Layer 4 of a small transformer language model trained on English Wikipedia (23 layers, counted from 0, width 64).
A neuron's activation on a vector x is SiLU(gate . x) times (in . x), where the dot is the dot product.

Input weights of the MLP neurons that the questions are about. A number n stands for n times 0.003.
n34 gate: -42 -24 13 -29 -52 5 8 52 -47 -55 63 25 21 -3 23 29 -4 16 -38 -37 44 -15 53 68 31 -21 -15 -57 26 0 44 50 65 20 57 -33 -46 -25 59 -21 -50 43 13 30 32 -17 19 19 -77 -20 73 58 -37 36 9 33 40 29 41 13 34 -33 50 -22
n38 gate: -25 10 51 61 8 5 -39 -6 -44 16 40 -54 -95 6 -4 3 -46 -32 -30 -64 69 -34 24 -10 -10 -48 -51 -38 -84 -43 28 12 45 -4 -32 -25 29 1 -17 -25 -16 64 -13 -65 -12 18 14 29 49 14 36 38 -10 15 11 31 -16 10 -37 -11 26 -34 -9 -21
n49 gate: -34 -13 69 -27 -42 31 -32 -9 -8 66 55 18 40 31 -18 39 -49 34 -39 10 11 48 -52 3 -33 19 -7 -19 -34 31 4 34 52 24 -8 -9 7 45 -95 -62 1 6 -12 17 -5 38 -37 -19 -66 8 12 -54 42 -17 -32 9 53 -39 -45 9 10 48 -17 32
n52 gate: -29 8 -51 -34 13 10 90 68 9 19 -52 -50 8 -17 39 -49 -28 -40 33 5 37 23 -6 4 -63 -41 -17 49 49 6 -48 -4 14 42 42 38 -41 -13 -14 42 22 47 62 -9 33 65 22 -7 24 33 69 18 -29 6 17 16 -18 -29 -37 -53 35 -7 35 44
n134 gate: 30 -28 -34 -5 -24 37 9 39 48 34 25 -14 -30 -30 -76 -60 20 -19 9 32 15 42 1 -24 11 4 23 14 -24 41 -3 -26 30 29 40 -54 -73 0 13 6 5 -15 22 -38 22 42 -13 40 26 -38 -52 62 34 39 69 1 -25 94 -21 -32 21 -10 -71 -2
n178 gate: 28 21 -23 -51 -30 48 9 30 5 -2 -20 42 7 8 53 -78 33 -5 12 23 -42 2 -2 19 9 -29 -15 -32 -44 -29 62 35 10 -28 28 -1 45 -28 44 -9 36 -12 4 -41 2 -14 -68 -35 3 28 -28 -13 20 24 -45 13 35 15 32 -26 23 24 78 31
n181 gate: -20 42 3 13 -84 5 -52 12 28 -47 48 -6 23 27 8 -3 26 7 41 17 -7 36 46 -87 14 -27 18 -18 16 -7 -23 -22 -52 -17 1 7 -5 -1 -6 -18 -10 4 17 -16 45 -28 -29 24 -8 55 -45 37 -24 21 15 42 -13 38 -1 -4 -1 21 35 -38
n34 in: -7 -23 -25 -73 -13 -19 56 5 -80 -39 50 1 30 36 6 16 19 -44 12 -7 -12 -73 28 41 39 -65 41 -33 33 25 66 17 72 -5 68 -36 -7 7 9 22 2 40 44 22 -8 -21 -31 4 -60 14 52 45 -16 -21 22 12 -10 16 28 5 -13 -22 63 -10
n38 in: -15 -55 48 31 -9 -34 -42 11 -15 46 19 -15 -55 26 -34 12 -27 -29 5 -29 55 -25 18 42 21 -27 -43 -44 -67 -16 7 -25 23 31 -44 -20 40 -48 -44 14 -1 0 -15 -11 -24 22 3 71 -7 9 17 -4 3 12 -9 12 -26 -6 -51 -37 21 -26 -18 -46
n49 in: -2 -51 30 -81 -84 5 -25 -30 21 47 -8 0 46 -16 -54 34 11 3 -76 -32 -28 75 5 -33 -6 -6 -2 -40 -7 74 55 -7 31 -19 -32 -34 36 36 -68 -59 -25 19 -6 37 -8 30 -2 -21 -67 2 -51 -82 37 1 27 -31 48 18 -1 31 38 71 -41 -26
n52 in: -25 -81 -19 -10 41 -40 62 27 41 -17 -11 -6 55 -13 1 -55 0 -47 35 8 67 -25 -22 7 -40 -26 -3 15 31 -42 -43 15 -21 -30 -27 60 -42 -18 23 89 29 3 -8 -10 -80 59 52 -20 43 49 64 -53 -26 -5 -32 24 -36 22 -34 -35 13 39 38 30
n134 in: 55 -48 4 40 -50 20 8 -29 20 29 2 10 -14 -67 -40 -89 2 -33 -18 10 1 -1 -11 -4 94 34 19 42 -51 43 39 18 -4 19 56 -19 -38 -62 -58 28 32 -12 0 -2 9 19 -19 41 46 4 -80 50 -31 -33 29 -1 -29 62 1 -77 -26 24 -29 -1
n178 in: 24 13 17 11 -7 24 -12 53 -26 9 7 9 -62 33 41 -4 -8 -45 34 -31 15 -4 -14 0 23 3 59 25 15 -3 83 -8 39 -22 20 28 4 34 69 -30 -33 19 -21 32 27 -24 -34 -42 40 34 7 26 10 21 -5 -9 6 -13 -17 -34 23 54 15 19
n181 in: -19 29 3 9 -22 -9 -25 25 59 26 19 -24 41 -5 24 -7 16 67 50 -6 -18 -1 34 -28 -58 -63 27 21 63 -19 49 -18 -36 2 15 -62 -59 -7 7 -58 -32 -29 -17 8 -9 -62 -10 38 52 28 19 10 -66 9 -30 -31 -19 -44 -11 27 19 -12 25 10

Each question shows a token from some text and the vector x that enters the MLP there. A number n stands for n times 0.045.

" towards": -4 3 14 -44 14 5 62 -7 17 -31 -40 -17 7 19 9 33 28 -17 13 10 -8 -17 -24 -15 46 0 -37 -18 9 -18 0 -9 -28 -26 -35 6 41 9 -8 19 11 -43 -4 20 -5 -13 -3 3 -6 -17 -31 1 -24 -23 23 38 -18 5 20 -18 -22 11 13 -8
Which of these neurons fires most? n38

"ividual": 8 -10 -33 1 14 -20 12 -4 -44 -20 -1 1 -18 -15 -8 -31 47 -26 32 20 -12 -34 -24 6 -10 3 -16 -36 -29 -19 9 -19 8 -36 15 23 3 -14 17 -32 -20 -9 -2 11 -17 13 -21 22 1 -25 15 -15 6 -10 17 4 -11 -2 -21 29 -69 11 24 -46
The most active neuron and its activation: n49, at about 0.32

"uch": 22 -29 -75 30 4 -15 16 15 18 -44 -48 7 -21 24 8 -23 40 -32 23 -35 -18 -9 -15 -7 30 -38 9 -22 -17 -9 15 1 -11 3 0 0 12 -2 10 -4 23 0 -32 2 2 -1 33 0 -13 -24 -5 -23 -4 -8 13 8 10 17 -14 1 -33 20 36 -17
The three highest activations, in order: n178, n49, n38

".": 29 -18 34 2 -23 -9 -16 -22 -16 -23 -44 -35 3 12 14 7 10 -6 3 43 23 -25 20 -27 -11 1 7 -1 -5 4 33 -11 -22 -1 17 7 15 24 41 10 23 2 -36 -13 -12 -31 -2 21 -18 19 -7 -15 -52 4 22 58 -18 18 12 15 -30 -11 23 -30
The three highest activations, in order: n181, n49, n34

" e": 12 -32 -32 5 35 2 26 -64 -24 -8 -4 -25 -5 -26 -38 10 1 -19 -10 -29 -3 -14 0 -2 28 1 37 -3 4 -22 16 -20 -6 7 16 -19 48 -22 2 21 24 -27 5 14 19 -17 35 -20 -23 28 -31 34 13 -13 -18 3 32 -5 36 1 -24 13 0 -3
Which of these neurons fires most? n181

"5": -7 -57 -10 -5 10 -17 -2 -3 -9 -6 -2 9 9 13 22 -27 21 -2 39 -29 37 28 36 2 4 14 11 -19 -9 -39 16 28 -29 -9 4 18 17 10 16 22 -10 3 3 3 20 -35 -16 29 3 41 -5 -50 -25 -36 -5 9 -1 -9 31 -18 -53 -10 1 -28
Which of these neurons fires most? n49

" for": -24 14 14 -18 18 -28 23 -20 26 -13 -50 2 -12 3 -2 40 38 -10 -9 34 -10 2 -25 -8 16 -22 -24 -31 14 1 15 -10 12 -19 15 31 28 -15 21 28 -13 -31 -11 -10 -13 3 6 22 -9 5 -14 -9 -27 -46 32 41 -14 11 37 -12 -54 10 -6 2
Which of these neurons fires most? n38

"og": -27 -20 -19 -16 -8 -19 -17 15 35 -43 -42 4 -17 -6 3 -15 15 -45 -8 24 16 11 -15 13 16 -16 31 4 -10 2 45 -14 -44 10 8 -4 22 1 5 8 -4 -30 -25 -15 -14 15 -20 23 12 -3 -48 -40 -3 1 -32 -5 -38 11 3 -1 -7 18 50 -27
Which of these neurons fires most? n178

"4": -1 -62 -8 -4 8 -19 0 -9 -15 -7 -17 -2 -5 8 30 -22 27 5 39 -18 30 25 36 -2 8 6 20 -18 -14 -33 15 26 -29 -8 8 7 19 0 22 25 -8 8 6 -5 17 -35 -10 32 12 34 -9 -38 -25 -39 3 7 4 -19 34 -20 -54 -11 6 -34
The three highest activations, in order: n49, n181, n178

" tracks": 13 -25 -27 16 -23 -1 34 -26 -26 -4 -16 9 -13 -13 14 -13 59 -53 -4 -14 -22 -25 -1 3 9 -9 -17 0 37 4 13 5 32 -20 13 -43 28 2 -21 -12 3 1 -6 10 19 -16 -42 21 14 62 -4 32 1 2 -15 -9 17 19 28 0 -7 23 7 -28
The most active neuron and its activation: n178, at about 1.5

" cop": 4 -3 -5 4 15 20 27 -22 -8 -10 -20 -6 17 -11 -3 38 70 -33 -19 5 -17 6 5 -9 0 0 29 -31 -31 -3 26 -31 4 -21 42 -11 22 16 -13 -16 26 -11 -33 -31 -6 24 -50 38 -11 -9 -32 12 13 22 -29 3 2 3 32 11 -14 -27 6 -17
The two highest activations, in order: n52, n134

" 1996": -29 1 -44 -12 -27 -25 33 -9 -22 10 -29 12 -20 36 11 -42 21 -30 3 13 27 1 37 -3 22 11 -3 -18 -9 13 38 -12 -28 -27 -4 13 -12 -21 22 3 -37 8 -17 -14 -34 -2 0 26 -13 39 -14 -17 -43 -20 15 17 -13 -21 -10 -39 -17 2 -3 -27
Which of these neurons fires most? n52

"ish": 4 -31 -47 19 20 -7 -24 6 40 -71 -37 -35 -22 -2 24 -36 8 -21 5 -14 2 -12 -7 4 25 -18 -15 -6 -5 14 47 7 -23 -28 22 24 26 -18 16 0 12 -4 -6 4 -12 23 23 27 -21 -15 -13 -34 -12 10 17 0 -8 -5 15 4 8 36 26 -11
The two highest activations, in order: n178, n52